Layer 21 of a small transformer language model trained on English Wikipedia (26 layers, counted from 0, width 128).
A neuron's activation on a vector x is SiLU(gate . x) times (in . x), where the dot is the dot product.

Input weights of the MLP neurons that the questions are about. A number n stands for n times 0.00073.
n0 gate: 125 37 13 -199 0 203 -186 56 -9 9 -122 -29 151 22 217 21 91 237 -206 -17 -163 -64 -197 54 -63 -25 -64 73 99 105 -119 -45 69 8 -92 -101 -244 -27 -272 331 -79 74 88 172 -35 -8 111 68 61 107 -75 -144 -184 -120 -125 -37 -140 -132 82 167 53 -196 95 49 183 63 -100 -478 26 140 63 -122 -176 166 -17 -81 -149 -430 -252 103 -119 -4 49 82 -291 -219 -33 72 -164 -8 -29 -29 -179 -114 16 93 -37 -171 -238 -33 -30 116 -103 -12 -214 144 -153 -51 88 -33 20 -60 133 113 -69 -132 81 247 -42 -8 74 187 128 -25 87 -192 -46 -202
n21 gate: -63 66 -199 177 -89 -31 21 180 -138 70 -120 -88 89 -77 228 -49 -31 66 -19 181 -11 60 80 11 268 129 0 -105 100 -155 -43 -101 93 -67 201 -112 51 48 0 -163 30 113 -129 -265 196 78 -81 11 -312 64 0 206 -270 0 171 -121 165 -66 35 30 127 -76 -172 -205 -23 -68 100 -146 -228 186 185 -49 -90 -27 15 -14 39 -185 -306 31 102 -124 -107 143 30 -28 33 58 7 185 62 15 102 64 -169 -274 115 -54 -34 -26 184 -59 51 -18 -14 69 51 -49 53 -138 156 274 28 26 -188 -56 68 64 -189 -21 0 -29 83 -37 11 -55 301 -125
n57 gate: -61 84 -8 189 173 91 -170 29 -92 97 4 60 -55 80 -145 -157 -131 -8 384 -37 -20 -190 -87 -114 207 -128 -162 -213 133 79 69 142 160 -207 77 -151 143 178 -319 103 -154 -277 64 25 -119 -330 -212 62 -206 70 -12 136 34 -144 85 205 -224 -12 71 -120 127 -54 156 -272 38 78 145 -127 70 -12 193 -16 -4 145 188 -106 -27 -4 76 79 107 102 164 -160 -89 -38 186 52 122 24 164 68 -139 -238 -12 -59 -65 -101 -183 -114 -180 56 132 -103 -86 -98 -38 16 25 53 -55 37 19 -49 -63 -141 -205 169 -81 127 97 -28 -206 129 16 274 116 -8
n108 gate: 87 156 -111 47 4 -163 -169 140 164 32 -89 56 16 239 -120 58 -79 145 107 -96 -67 31 19 8 -208 119 8 -162 75 29 172 26 141 -129 53 -133 -7 38 353 -247 212 147 68 -55 28 -114 93 141 -75 60 34 15 191 15 140 142 -56 146 -16 81 104 -109 41 -19 36 146 64 -37 -58 170 -61 -261 164 -27 -16 -22 -61 -96 -158 27 -152 -38 -86 4 181 221 -238 -36 95 140 78 4 -70 4 86 -180 90 -131 201 -19 149 23 -49 290 -29 -194 143 -35 149 -204 -4 225 -75 103 -229 -165 138 23 -19 -65 218 184 -8 45 150 -93 -66 -209
n116 gate: 12 47 -234 -145 -20 -90 -179 -91 -25 50 -289 -281 -162 -232 37 -192 75 -94 0 -32 -82 52 107 12 108 20 82 -148 -16 -128 173 -152 -149 -112 -44 89 -223 73 -157 -49 -72 0 206 -144 25 100 -87 -199 -54 63 155 -296 118 -12 44 16 71 -170 17 -8 -141 -188 4 -229 234 41 -147 -55 -102 86 65 -239 -48 -37 58 252 -15 43 67 -45 -127 -61 134 -66 144 -188 88 200 -193 -167 59 -59 -86 -234 8 -109 175 -81 56 200 -12 -79 87 215 182 -190 55 -207 194 196 -51 74 285 44 -109 -184 -9 -73 108 -114 -67 202 -93 64 107 141 4 -12
n154 gate: 227 -46 -254 117 16 -22 7 -28 -32 -16 -157 39 81 -138 236 16 293 -58 -146 71 -11 -3 -76 -27 -109 -183 -92 19 -194 -155 37 -107 -37 78 -208 -173 -221 276 -73 -44 -67 -21 -54 12 230 20 -124 82 32 212 225 -112 0 -177 -133 -39 197 224 -28 -184 76 104 -112 85 -78 392 43 111 -68 28 52 242 -16 -24 210 8 -59 -232 -57 -8 17 -324 116 240 31 202 -156 -27 -35 16 65 147 -134 103 -27 27 -125 -94 -164 141 36 -39 8 70 49 -69 -66 -135 -118 102 50 32 213 39 -34 -121 0 -128 78 -19 83 -38 -91 129 23 -115 281 -39
n236 gate: -132 125 -96 -41 24 4 -104 -197 -275 -33 -179 -150 -124 -62 77 -228 25 340 68 0 -93 42 -4 -139 -4 -89 -106 15 75 116 114 -186 207 -88 84 -20 -74 44 -153 162 -56 59 277 -78 -54 -12 -177 27 140 96 67 -315 -34 19 -8 -91 27 -114 -206 -269 31 29 102 232 183 166 -51 43 130 -215 -89 161 124 20 -95 -116 -120 -43 58 -21 -59 8 98 116 -203 -82 131 113 -176 234 161 -63 4 -274 -28 -108 190 -250 76 -36 -85 146 -16 143 -197 15 -71 -202 217 211 16 69 -19 -56 -50 -133 26 -268 -87 -222 57 54 97 16 -127 -51 114 -177
n238 gate: 38 14 -43 -32 147 -13 -87 -185 -53 -18 81 -27 0 -164 32 78 83 64 45 -179 -118 -8 184 -110 -48 -56 -25 74 99 -117 -91 17 7 -42 111 -7 -111 -57 -254 126 -187 -94 -54 -39 65 -135 140 -162 11 -75 48 147 -73 106 138 -61 -259 -235 114 -141 -37 28 27 3 0 140 65 -81 -85 -232 -49 -21 73 -85 -78 -144 -153 121 -22 -221 -77 -14 143 -7 -69 -55 31 51 194 100 302 48 162 73 -17 181 -48 158 69 0 220 -3 102 160 -97 -42 83 -196 115 100 -226 -307 107 -69 44 47 148 14 -182 -121 -73 10 -37 -34 45 -71 35 -214
n247 gate: -7 55 112 -107 -118 73 -255 385 -50 112 22 -11 119 27 94 -144 108 -25 108 86 90 63 4 -63 22 90 -152 -32 0 14 -20 -14 127 175 82 52 -43 75 -230 30 122 -159 -43 11 128 138 -281 -298 -42 50 44 26 -82 -182 -44 -62 106 168 -27 136 25 4 33 -197 -12 45 173 -54 -95 -42 11 -34 52 -26 76 -36 101 54 -89 95 -200 150 95 -104 155 17 -189 -175 175 126 40 -283 112 7 117 -133 122 -63 -67 -11 -180 33 55 -122 29 -24 -335 222 -34 -118 0 -4 59 -134 105 -15 227 -166 -81 -130 273 61 -200 -115 -221 -47 89 26
n269 gate: -46 45 -178 -279 -25 -86 82 -135 106 163 -42 -102 73 -139 -206 -47 63 -108 -46 47 14 -3 33 -96 25 -22 -44 107 -81 65 176 -124 26 -214 -75 79 -270 182 -95 -43 -25 -45 45 -44 71 139 21 126 48 -69 -106 -144 97 -229 50 -70 -49 143 -161 163 -42 -29 84 -66 241 68 -39 -111 43 -98 284 79 -107 0 136 -207 113 -162 -189 146 -271 115 4 4 0 87 7 -153 121 127 84 -127 -3 82 0 65 -187 71 -67 110 -57 -176 -297 -54 3 106 82 -130 -86 32 -128 58 130 54 -124 28 149 -51 -152 134 104 52 -282 25 32 38 176 -17
n0 in: -106 153 123 -109 46 63 -43 -113 -30 -4 70 154 -122 92 202 -138 -13 306 81 -51 128 -51 -26 -114 118 -249 -117 86 -38 122 4 119 -223 -34 80 -38 -206 -4 -61 403 84 -261 53 48 -266 -233 25 -12 22 0 -126 -25 -186 -12 -207 8 79 -83 -22 -47 202 82 229 212 -40 312 105 -330 332 43 -252 -124 -25 9 9 -41 52 -41 -97 -161 -130 183 -196 -31 -265 -249 46 7 55 80 -203 209 -132 -196 -113 45 134 -81 -342 17 107 -21 -220 -76 -257 -12 -168 -30 98 17 -136 -56 123 8 49 -57 27 232 -4 80 45 12 -13 278 29 -8 0 71
n21 in: -54 70 -37 104 -242 -10 -80 59 155 266 28 -35 -148 -163 227 150 -74 -25 -245 62 66 35 -257 -261 104 -247 -88 -184 25 38 117 -56 189 -104 190 180 -77 -43 145 69 172 282 -19 155 -83 101 -74 185 52 73 -100 -21 87 83 18 88 159 -138 -4 44 -101 0 -18 42 153 -11 -114 25 7 106 -250 29 -245 -26 7 -52 -74 38 -52 107 102 -90 -14 145 -36 141 79 -99 -32 -125 4 60 -80 -58 -120 17 -14 -14 -11 14 199 131 -88 -85 -35 -180 -241 -109 18 -68 -73 -29 -118 -249 150 60 -92 -106 43 203 13 -84 167 21 107 102 46 -141
n57 in: -56 -105 -149 4 -51 7 26 -61 -301 145 131 164 258 -139 -190 40 74 377 -16 -12 19 -112 -45 63 -107 80 49 27 165 172 105 -146 324 -147 289 187 -46 -120 -102 40 -123 -283 121 12 171 151 141 -227 -16 -42 -208 82 -133 156 -71 70 -137 -105 20 130 101 -85 62 144 54 164 181 31 24 101 -52 -72 107 129 -196 -19 -52 108 215 45 138 -60 137 -29 -150 -48 75 -20 48 83 12 345 116 40 -176 58 -47 -45 158 4 -84 -149 250 64 35 136 17 185 -32 -162 162 -130 245 -104 -150 -6 -178 266 -32 67 14 -35 -42 75 0 -97 22 -27
n108 in: -76 78 80 -83 -179 71 -58 43 150 11 -173 -110 29 82 227 -142 -126 -225 101 158 88 -8 46 -3 111 328 -4 -108 -45 -87 114 44 -115 -122 -28 45 10 16 32 -28 31 -106 69 -114 -139 198 14 192 0 117 24 -72 182 17 35 27 -24 120 57 60 -14 -213 99 -96 83 -7 -45 -14 -244 255 -190 46 -10 -113 -150 94 -3 51 145 54 -147 -32 48 -288 10 -42 17 -42 -139 239 -79 206 91 -88 123 67 76 53 52 -31 -11 -127 -113 49 37 39 313 215 -24 -21 108 103 23 3 -91 -91 115 -21 -14 135 31 47 63 -166 169 119 -252 -157
n116 in: -18 -146 -159 229 -65 -10 -71 7 97 99 -347 -187 -34 -11 126 -4 -79 -7 -139 29 198 -70 104 -18 7 -159 -112 -208 -209 -130 -23 -99 -53 -91 -4 26 46 -96 -30 -11 -73 8 46 142 -69 -87 61 -97 -64 60 -4 133 -4 14 -149 108 -61 107 -199 85 -191 -67 -75 -211 -8 66 72 -245 -70 92 55 -48 -277 204 -71 -229 38 -67 -246 -183 150 -99 -211 11 167 14 40 75 55 -137 21 -86 -177 158 -39 -127 87 58 -44 145 172 94 7 79 49 -3 -69 -136 73 65 -71 -11 48 -277 -32 26 0 -126 116 10 164 208 -192 -7 238 -25 214 25
n154 in: 44 -43 -30 56 -18 -217 44 -90 -108 -129 -85 118 -102 -15 -56 -63 -11 61 -227 29 32 97 -26 51 -22 -258 -130 -60 -144 -109 -204 -28 -57 -7 -131 37 35 86 -26 -70 -44 160 -424 15 61 -55 -25 156 56 104 166 -233 -53 -59 203 -147 140 -54 180 -41 287 201 -57 -14 49 136 -11 39 11 -100 -162 -114 55 -82 248 -4 -3 -106 11 -228 -189 55 -36 34 -145 51 11 50 -102 -130 122 25 -53 -143 -22 95 -58 -137 -84 76 37 -43 161 223 4 -85 -95 -30 147 200 121 338 14 -55 28 -107 -12 -278 166 10 103 -74 -131 112 -112 167 94 -18
n236 in: 125 -15 -139 0 158 46 -49 0 -105 -40 126 -123 149 -16 -66 -112 20 189 130 -50 107 58 74 -125 -91 223 19 18 184 84 -228 118 -118 -190 121 -206 -81 -90 51 127 -34 -135 231 31 48 -293 52 87 102 122 30 -149 -36 91 114 -86 93 -63 20 12 -103 -368 -49 224 107 153 -8 -30 -185 -46 61 34 8 220 -164 -62 160 -136 63 -90 -156 69 7 67 -98 -160 117 -3 72 -8 -4 206 -74 -118 206 -228 136 -116 216 -91 -149 248 -172 50 -15 -74 -111 27 191 83 85 -213 124 -103 -7 -93 57 -123 -166 -236 67 180 104 -8 -135 104 56 -134
n238 in: 22 14 161 -11 -44 -58 133 8 -151 153 75 -51 -72 -182 0 -22 -187 -119 96 167 122 -133 -237 -81 -209 -231 -90 346 -44 85 70 146 88 -18 132 144 -7 67 182 -30 151 131 -50 30 -8 -92 36 154 49 -25 -182 -152 -143 32 73 -83 235 87 11 154 -283 -214 -268 174 100 -67 51 -36 -184 79 -82 -82 -81 0 -83 32 -38 -25 111 42 -78 -263 -134 30 -150 65 158 -19 7 55 -369 -138 136 -70 54 135 113 106 -48 -51 -74 0 -76 -62 50 24 35 -119 59 66 147 -139 -72 -92 -118 -17 -114 52 -44 121 16 150 -74 62 -15 115 3 -261
n247 in: 0 -8 -145 -16 -50 -79 158 -154 48 -68 -128 -42 44 231 90 -24 124 38 140 -47 -105 93 107 208 -115 35 -166 157 -149 -116 -4 -60 -92 -131 -127 108 -90 -56 -104 -129 -12 -117 -61 -48 -16 -66 -68 -81 64 -38 -38 0 57 -22 -23 301 -15 99 -48 -122 165 63 273 -27 0 109 -260 106 -149 106 -211 51 81 -8 56 232 -130 30 -40 -28 106 105 19 44 234 -76 -42 -119 -132 -12 102 -149 -139 -97 42 71 -61 93 143 73 -331 -149 46 -207 187 -222 133 51 -35 92 -226 67 347 -77 109 24 132 118 -35 383 14 -26 155 227 -23 26 -85 239
n269 in: -24 97 -89 -98 91 -3 69 -80 -244 -53 -69 -47 -32 18 -152 163 -67 27 85 31 -56 60 233 -234 -129 196 -45 66 -44 23 -132 20 123 -116 -102 -3 112 -3 -18 -79 -10 39 -4 150 11 17 -147 74 200 -163 27 -217 110 -26 81 -164 47 -57 -11 229 -63 107 -77 -93 53 -14 77 13 -45 -14 251 -55 -48 -35 -80 -122 86 -198 159 -80 65 -41 27 -91 0 92 -166 29 -24 -41 47 -245 -89 89 224 -49 -104 164 41 -88 -51 -101 -107 -115 -138 -132 313 -21 41 -3 -231 100 -48 -85 -198 86 160 -166 57 189 -15 53 -201 -7 101 -50 -69 -84

Each question shows a token from some text and the vector x that enters the MLP there. A number n stands for n times 0.017.

"ons": 38 -68 39 192 60 12 -17 -128 -74 61 222 -187 108 19 113 6 -47 -22 44 30 49 24 -24 87 2 19 66 47 -27 21 83 153 -97 -125 -97 6 -135 -8 -155 -26 -89 1 15 182 -141 1 7 -174 45 -53 -22 -109 66 -53 -67 1 6 -35 -19 5 -174 27 -105 44 0 15 -47 -14 -65 134 -156 22 -88 -95 -62 54 145 -18 105 67 78 -60 1 26 -81 -90 -20 5 69 -16 4 55 77 39 41 89 -112 166 34 21 25 45 -31 -95 12 -36 168 54 -84 92 -11 30 38 -26 35 105 67 -122 -170 40 -80 -82 -11 89 -123 -11 15 -43
Which neuron lights up most? n238

"ad": 165 -131 -66 106 5 -12 83 -249 -186 -92 7 91 -76 -192 47 65 -208 -8 94 28 3 -6 -134 -15 -55 77 -107 -44 -131 66 10 51 -109 86 -147 1 -46 -49 -5 -200 60 274 34 211 -5 -173 101 -126 -15 -26 -11 -115 -151 53 -93 -147 -73 118 -69 -116 37 -22 203 -163 0 -124 -75 -26 -161 39 3 -39 -86 35 92 54 80 81 92 -24 62 119 -73 -12 41 -32 61 7 -145 -97 -1 -29 -69 96 -26 37 -138 4 42 -136 -67 155 146 -293 79 49 19 83 -28 156 -38 30 -69 -76 73 58 -131 -35 -15 72 -102 -30 24 112 -79 11 -38 104
The two highest activations, in order: n0, n236

",": -32 -109 47 -11 59 -63 63 -66 -43 -24 130 262 47 19 -49 88 -83 -32 -48 51 119 73 -39 78 -170 -36 -69 -94 104 -83 -41 49 49 -60 184 -76 70 60 47 159 25 78 -50 -5 112 -28 71 14 131 -56 151 99 -112 55 -31 -58 -72 -79 -36 -54 -9 83 91 -52 -205 36 64 -65 8 62 -71 -7 -23 -46 42 -54 321 -30 76 42 -14 15 -62 -74 -48 5 55 -21 -128 87 -150 48 -37 14 20 6 -80 50 77 -31 131 107 -17 17 22 -100 -151 -32 12 -67 18 120 67 -54 31 58 -97 -130 151 -46 -20 -62 -127 -41 -96 57 86 33
The two highest activations, in order: n108, n247

"est": 32 -15 106 77 139 -62 68 42 205 41 79 60 68 -16 -33 -199 -57 -93 -80 -17 143 11 -49 29 34 43 -48 228 86 30 -64 287 83 -111 -129 156 6 13 24 255 -90 72 -49 169 53 -100 -141 6 -79 -38 87 -45 -20 19 -160 35 13 -37 241 -37 -10 -53 -25 -89 -60 -59 11 -15 58 -5 -159 -79 179 -28 -202 89 100 71 125 74 -174 53 -231 36 -54 -116 -14 -19 134 15 63 92 135 64 115 -7 -50 21 284 -31 43 81 -25 27 116 37 68 140 -99 -19 -5 -143 -72 -55 60 23 16 -185 93 62 -10 21 81 -181 8 -59 42 99
Which neuron lights up most? n238

"im": 0 6 28 -63 -6 9 -9 31 43 -4 26 64 39 16 0 125 -27 -68 -76 32 33 46 4 -27 126 -7 -87 169 -104 -53 -28 95 -233 17 4 -3 20 199 82 -276 -55 -98 20 36 114 92 79 2 12 -69 -13 -29 -46 -110 54 43 25 74 -20 51 -64 254 -114 -2 109 -5 -80 97 0 6 -129 -58 -146 -182 -66 -7 35 -52 -7 -66 71 58 -151 157 23 -32 43 -17 -110 -129 39 60 -68 19 -34 -9 -21 37 6 -6 -180 84 3 37 51 -115 -47 50 -134 63 29 81 -73 27 19 79 -4 137 148 95 -53 39 88 72 -11 14 -135 9
Which neuron fires most, and how strongly? n154, at about 1.5

"il": 90 -67 20 -97 -7 -77 132 -146 -18 -65 -25 -7 71 -39 -43 67 -257 -49 66 99 -132 24 -29 5 82 -68 63 -107 -89 129 -216 -171 -186 49 59 -72 -121 12 116 -195 5 65 38 -173 -140 102 55 -35 -63 -39 -15 -82 85 139 -5 12 18 141 128 16 49 -3 -114 -28 181 -90 -84 16 230 42 -37 -22 -94 50 -283 91 87 -33 -31 -21 209 56 -95 222 48 -50 158 42 74 -175 -19 -125 13 -91 -58 62 -130 64 122 94 -3 -75 -40 -183 -22 -95 -31 99 -90 -69 53 -1 -144 -34 -9 46 -95 -94 -27 16 -99 -15 54 -25 73 -51 -60 80
Which three neurons fire most, strongest first? n0, n236, n108

"y": -49 -17 219 65 39 -56 49 -88 46 11 181 -44 69 -51 72 -71 112 34 27 118 -94 29 -42 -60 74 -102 43 80 -19 -82 58 45 -82 -30 -27 33 -54 67 -56 -103 -38 -35 -73 -12 -94 20 -32 -61 16 -78 -69 -70 -9 36 -3 -97 -51 52 -21 10 -13 42 39 -39 -204 78 -16 148 9 76 -70 115 -138 53 -114 -13 192 132 86 46 151 28 68 60 1 -109 -16 8 81 93 -39 -5 27 49 13 -41 -54 134 -3 15 -117 88 52 -40 -10 -24 -60 -67 -76 -36 7 -22 -12 20 48 91 89 30 -16 39 -48 -147 -194 59 -74 16 -76 45
Which three neurons fire most, strongest first? n247, n236, n116

" –": -3 -188 68 -95 8 9 -65 -5 16 13 136 215 -96 21 0 -97 -37 -103 72 94 55 124 48 -84 4 30 76 4 -37 -7 -133 -32 -61 42 0 55 8 5 -39 -79 6 125 40 -124 99 8 137 100 -43 -46 5 35 -11 41 -47 57 88 108 177 -54 -76 65 15 -8 71 97 -177 -19 7 -6 -11 12 -62 -127 87 -8 -11 25 120 -93 -105 12 41 45 64 43 -81 61 -16 6 133 83 4 57 106 116 -46 42 -29 78 198 34 4 -2 -8 -140 16 -19 112 105 57 -28 -115 -35 -42 66 -42 64 -24 54 -6 1 -16 128 -50 63 -38 118
Which neuron lights up most? n154

"ing": -287 -76 29 125 203 -134 -7 -81 -48 -95 6 65 -8 -47 61 -4 -32 -98 79 7 -24 43 -9 -75 -1 167 -147 -55 -100 31 -28 7 25 151 -42 -54 -171 54 93 -250 -67 126 37 -195 52 -73 0 -28 -55 -59 -20 -31 -4 39 -23 -47 -31 3 -4 40 26 -140 10 -61 104 -49 -52 115 -78 -19 54 -59 -108 -30 -62 28 215 77 64 4 -43 -10 -36 113 -8 2 123 -19 183 -37 -16 -9 24 -101 90 -6 31 123 -40 -128 40 -113 -96 -48 -17 30 -96 12 31 113 74 -4 -52 -93 22 80 93 8 2 -13 61 -34 33 -78 -30 -6 96 5
Which neuron lights up most? n269

"29": -57 -67 175 23 -59 -81 48 50 -57 -121 112 113 -52 50 -74 -27 -20 -11 -7 64 -110 122 -36 -106 4 96 -76 9 48 -16 109 -125 -38 1 -64 -14 -18 48 72 -42 -48 188 -38 87 -1 -22 36 20 17 -66 -11 2 -21 13 -6 112 241 114 120 25 7 103 -124 63 -15 -27 -55 89 81 11 79 93 47 -52 62 57 -8 47 51 13 11 -13 -57 44 -110 -58 15 40 -3 -7 17 11 -89 -51 -172 30 -103 16 24 12 -101 74 109 37 -64 -32 89 126 33 56 22 -52 -120 87 4 3 -69 68 -92 42 -95 -7 25 111 34 -19 -72 23
Which three neurons fire most, strongest first? n116, n236, n108

" C": -75 -72 -57 121 -69 11 -25 -14 132 34 -46 -3 -5 76 108 -36 -122 68 -34 -5 -35 11 -1 -21 126 48 -18 -21 -2 -52 -50 1 53 46 -74 49 -25 -198 53 123 33 -30 92 226 58 56 -9 -51 48 -89 52 66 -9 14 14 27 84 -130 82 15 77 -67 -24 -2 5 -2 -6 -52 -9 -16 -158 -42 -127 33 59 25 2 -8 -9 -53 135 -13 58 13 -26 -55 0 27 -123 -17 -59 -42 -36 -25 53 49 34 77 -36 -63 -94 85 19 -72 -22 -63 -31 54 -33 -54 -7 53 -1 -46 11 121 21 165 -1 41 -81 -85 108 -9 1 -98 16 25
Which neuron fires most, and how strongly? n0, at about 4.4

"st": -9 25 -61 100 -86 10 102 64 78 -182 174 -56 -64 157 102 -129 -168 56 49 -134 -52 8 -86 226 -94 -15 -102 -5 -40 -49 -130 172 24 -94 -183 45 -18 1 9 1 -20 21 4 72 -9 -68 129 -35 130 -33 45 52 17 41 88 -100 35 -2 19 -81 -70 2 1 59 -210 -25 83 110 -272 135 -52 -10 26 -146 67 109 2 222 -114 125 97 132 -212 -181 -10 -29 -36 -69 -97 -52 31 -83 50 132 141 -30 -84 25 -58 -20 -193 -5 -46 -17 14 -11 244 206 10 23 41 -60 -178 181 -11 13 49 117 -25 20 53 -193 166 67 -182 -120 -61 92
Which neuron lights up most? n21

".": 29 -15 -89 -81 95 -48 -13 65 55 131 42 128 45 -51 46 59 77 -9 56 34 -59 108 0 -102 50 89 -88 12 22 66 -89 -93 13 -30 91 -34 76 11 -84 -56 42 83 -21 90 -44 -65 49 55 -36 -47 -105 -5 0 54 -12 -22 101 32 -51 3 -134 18 35 -29 -105 -27 2 105 -52 8 -66 -169 -81 47 -96 27 186 40 -24 -25 -8 31 -42 108 -63 61 87 48 -108 -41 25 -8 -15 46 -61 -44 14 168 30 27 136 54 -7 173 -89 83 71 -111 25 -59 -32 -106 41 76 27 53 64 46 -50 -20 131 -10 -91 -78 -15 -152 -57 -71
The two highest activations, in order: n238, n21

"u": -43 -68 199 2 85 -31 55 80 70 47 111 -160 -128 -19 27 83 -42 55 25 29 -165 20 -66 78 104 82 -118 -10 -107 4 -301 63 169 -151 152 -71 11 112 71 -48 -227 85 -85 18 30 -23 123 42 -20 -42 -62 -122 51 102 25 -37 -188 43 51 -92 -149 132 -113 -40 -56 26 5 299 6 19 58 251 -61 -57 -24 144 -42 5 126 9 247 192 23 -86 -5 75 -56 -37 11 136 35 -36 1 92 129 -136 -19 -38 -197 -9 -173 3 30 154 28 -15 -47 -151 4 -27 104 1 -83 -119 93 23 38 -5 157 34 37 -91 110 -73 -86 29 -104 -8
Which neuron lights up most? n0

" ": -53 51 -64 -1 -44 75 -6 30 -117 54 21 126 24 37 -64 24 17 -22 -31 -31 -32 105 -186 -35 -47 11 -74 -52 -35 73 1 47 -3 -97 56 17 58 -28 8 -137 -26 194 -171 -19 -14 56 0 32 -23 -46 -129 80 46 103 -23 50 -135 43 77 17 48 148 -167 78 -74 -41 -12 52 50 62 -60 116 -25 10 -2 22 -38 -13 66 87 77 108 98 34 20 -91 -2 101 -31 -32 -29 -96 -56 -99 -162 -54 -31 -11 -16 -14 -72 10 26 30 -67 59 144 81 17 30 -37 71 -332 -53 -59 -37 72 10 8 -15 38 -6 2 92 28 -85 -178 -39
Which three neurons fire most, strongest first? n0, n236, n116

" Re": 78 -124 -110 12 83 10 21 26 -66 -22 -34 -48 132 160 77 167 -152 60 236 -89 -10 -2 -204 -18 -176 -44 -65 87 -141 2 71 30 135 -42 -38 71 -110 -53 -7 76 8 -74 42 -166 -99 16 102 7 107 -49 2 -137 -90 -6 -2 -113 68 -86 53 -96 -9 -156 -236 66 168 27 -140 157 -4 146 -80 -62 33 -33 -42 82 -76 158 170 -190 221 87 52 37 67 93 -56 -4 -75 -89 -75 140 14 -81 21 57 203 16 197 67 -51 9 67 -7 -18 45 55 -8 -41 -49 -80 -83 173 -41 -56 43 -30 71 83 125 17 -128 254 120 94 -117 -63 -26
Which neuron fires most, and how strongly? n236, at about 1.5

"et": -184 10 164 37 -120 -60 172 -111 26 167 15 32 -53 64 86 105 -15 12 53 55 -5 -12 -23 137 145 -128 43 -21 -1 50 -54 241 94 23 -154 82 -142 -49 -73 78 -24 192 115 -26 134 72 -56 50 76 -50 43 77 27 76 43 -36 61 -141 63 -10 6 -95 -24 -180 -23 155 -5 209 96 -120 278 -117 -132 -14 -11 -37 112 -1 149 91 -80 25 -181 116 13 -109 -28 -18 153 -45 46 122 6 166 -49 -41 159 61 -127 21 146 14 -156 -44 -65 128 122 69 83 -61 61 63 -40 16 54 16 -209 33 -30 -66 -26 -135 27 -140 -110 44 -41 95
Which neuron lights up most? n21

" H": -23 -36 -97 -19 -56 37 57 116 -103 -53 -6 20 -12 5 -38 2 -93 24 125 -2 19 -14 53 2 -26 -8 -116 -44 58 -161 -9 36 40 50 65 -104 120 -265 -106 60 67 -50 -50 -68 -165 62 10 -89 89 -78 69 -79 -119 22 -67 28 132 -39 85 -6 13 4 -80 -18 -63 16 45 66 -66 12 -69 -135 -152 -16 -21 10 -3 -58 -17 -120 15 -79 85 -29 -123 -19 -59 18 -34 -135 37 -31 -74 143 9 53 29 113 -12 -68 -105 36 -21 -13 11 49 52 -31 32 -4 44 11 -43 1 39 118 61 -80 -35 -62 -35 -62 -9 -5 25 -10 -9 20
Which neuron lights up most? n238

"un": 47 -36 212 -116 21 43 2 -38 -59 -109 0 -92 -9 -113 97 -17 7 -98 18 -29 -47 -8 86 -3 -5 -72 -11 107 -79 -6 168 170 -75 193 20 -35 -44 -89 155 104 34 -84 -80 97 -242 38 10 79 -56 -34 16 70 41 -53 19 70 -55 41 142 -142 -18 49 -225 286 -306 20 60 20 234 1 79 -47 94 182 -121 80 42 133 101 -183 -27 -24 -83 -212 -10 -27 121 -15 -15 3 -177 -139 -28 145 -16 13 -29 65 78 41 164 -125 50 -137 -6 56 130 -53 130 -45 -14 -190 1 8 160 56 -167 72 -73 80 23 -25 -1 32 -141 88 -117 131
Which neuron fires most, and how strongly? n238, at about 1.8

" |": -72 62 144 55 -18 -19 -47 -36 4 22 13 -115 -3 -24 68 -75 -3 12 28 -53 87 103 142 -28 20 -4 15 -81 -57 -47 -33 41 80 -17 -22 5 -42 4 115 -175 -54 9 -10 13 -66 109 48 53 -23 -33 121 -107 76 126 42 194 -20 -34 41 -130 -63 -141 -14 2 72 73 20 1 -10 29 -76 12 -146 -86 -76 -50 233 44 -81 7 -49 -25 77 -47 -68 -42 32 81 -149 -148 92 141 -37 75 150 15 33 67 56 98 141 131 51 97 65 -178 141 -33 -29 159 -98 25 73 -47 43 27 -39 -21 71 149 -20 65 141 -58 -119 -7 -81 120
Which neuron fires most, and how strongly? n116, at about 7.8

"),": 62 -149 -33 -51 34 -96 -2 -36 -115 47 117 203 3 10 7 6 126 1 -74 -116 -87 117 -32 2 -131 58 22 -94 -15 -5 -113 143 -35 -36 -29 -123 -64 112 -48 16 43 135 96 -56 -13 79 -2 67 0 -45 97 57 105 -68 -41 -60 -39 48 -187 -40 4 -1 7 -37 -82 154 -145 14 -97 64 -208 23 -65 78 125 -133 216 -25 12 9 56 -27 -11 52 -60 -72 10 19 -134 79 -82 13 -50 25 47 -35 -19 52 19 -17 84 124 110 46 91 -75 89 -57 9 46 -21 53 63 81 134 33 50 -79 -12 9 50 -116 88 58 -134 29 91 -43
Which neuron fires most, and how strongly? n154, at about 8.1

"or": -108 -66 69 -31 142 -26 42 -114 -24 -111 91 20 10 -145 -56 -98 26 -34 139 -46 168 35 -177 8 -39 160 160 46 -3 87 111 0 -158 -58 75 42 97 -68 16 -52 -252 35 57 68 -230 -178 -15 60 77 -54 -70 -192 31 -97 -81 -36 61 3 -29 -109 -225 90 -33 133 -27 1 -72 7 -21 50 -104 100 -171 37 -137 19 76 102 97 -166 17 -9 101 2 -16 -133 -53 21 -126 18 -189 -16 -69 65 -25 41 146 60 -27 -5 -117 42 74 -106 -52 32 -3 -124 -106 -56 -42 75 -59 -19 -10 60 -60 34 -19 236 -61 6 128 21 -22 30 6 38
Which neuron fires most, and how strongly? n236, at about 1.3

" l": 122 24 131 -8 -59 -14 -19 132 -149 -145 -18 6 11 56 -59 99 -116 55 148 96 -29 -7 31 -93 -44 74 159 75 -227 -39 12 16 34 -64 -103 -121 112 -177 179 -56 -60 -54 56 -130 41 -121 151 0 -47 -48 -98 -186 146 178 81 111 172 -92 -10 212 -113 53 -122 -22 -20 -49 0 64 5 -24 57 -97 -145 -75 -142 -40 28 -101 131 -20 -52 -25 -171 -44 -83 -84 -67 1 128 88 91 153 -69 217 108 130 48 62 49 17 144 109 13 1 -41 65 46 21 -158 -182 34 47 -112 55 42 32 -148 -115 146 -46 28 -76 86 36 1 2 44 -9
Which neuron lights up most? n108

" American": -45 9 51 26 56 -14 15 60 165 54 25 81 181 -34 -96 107 -81 -51 93 -132 48 52 8 -100 72 -160 -23 -43 -30 -70 43 14 108 119 143 99 -101 -38 73 -34 -26 -58 126 -29 -70 31 -115 34 -41 -64 50 157 -62 8 -64 -39 -92 -33 126 19 98 125 -85 -10 -94 1 -56 74 127 25 -92 9 22 -23 -171 25 244 -8 65 -46 175 90 49 -86 44 64 26 18 17 -130 43 202 162 -13 -89 -14 -62 33 -40 -68 58 122 -118 -11 -25 -39 -55 77 -190 -116 60 -110 -38 -28 -56 84 -108 53 15 -50 35 -136 79 -135 -41 86 26 48
Which neuron lights up most? n57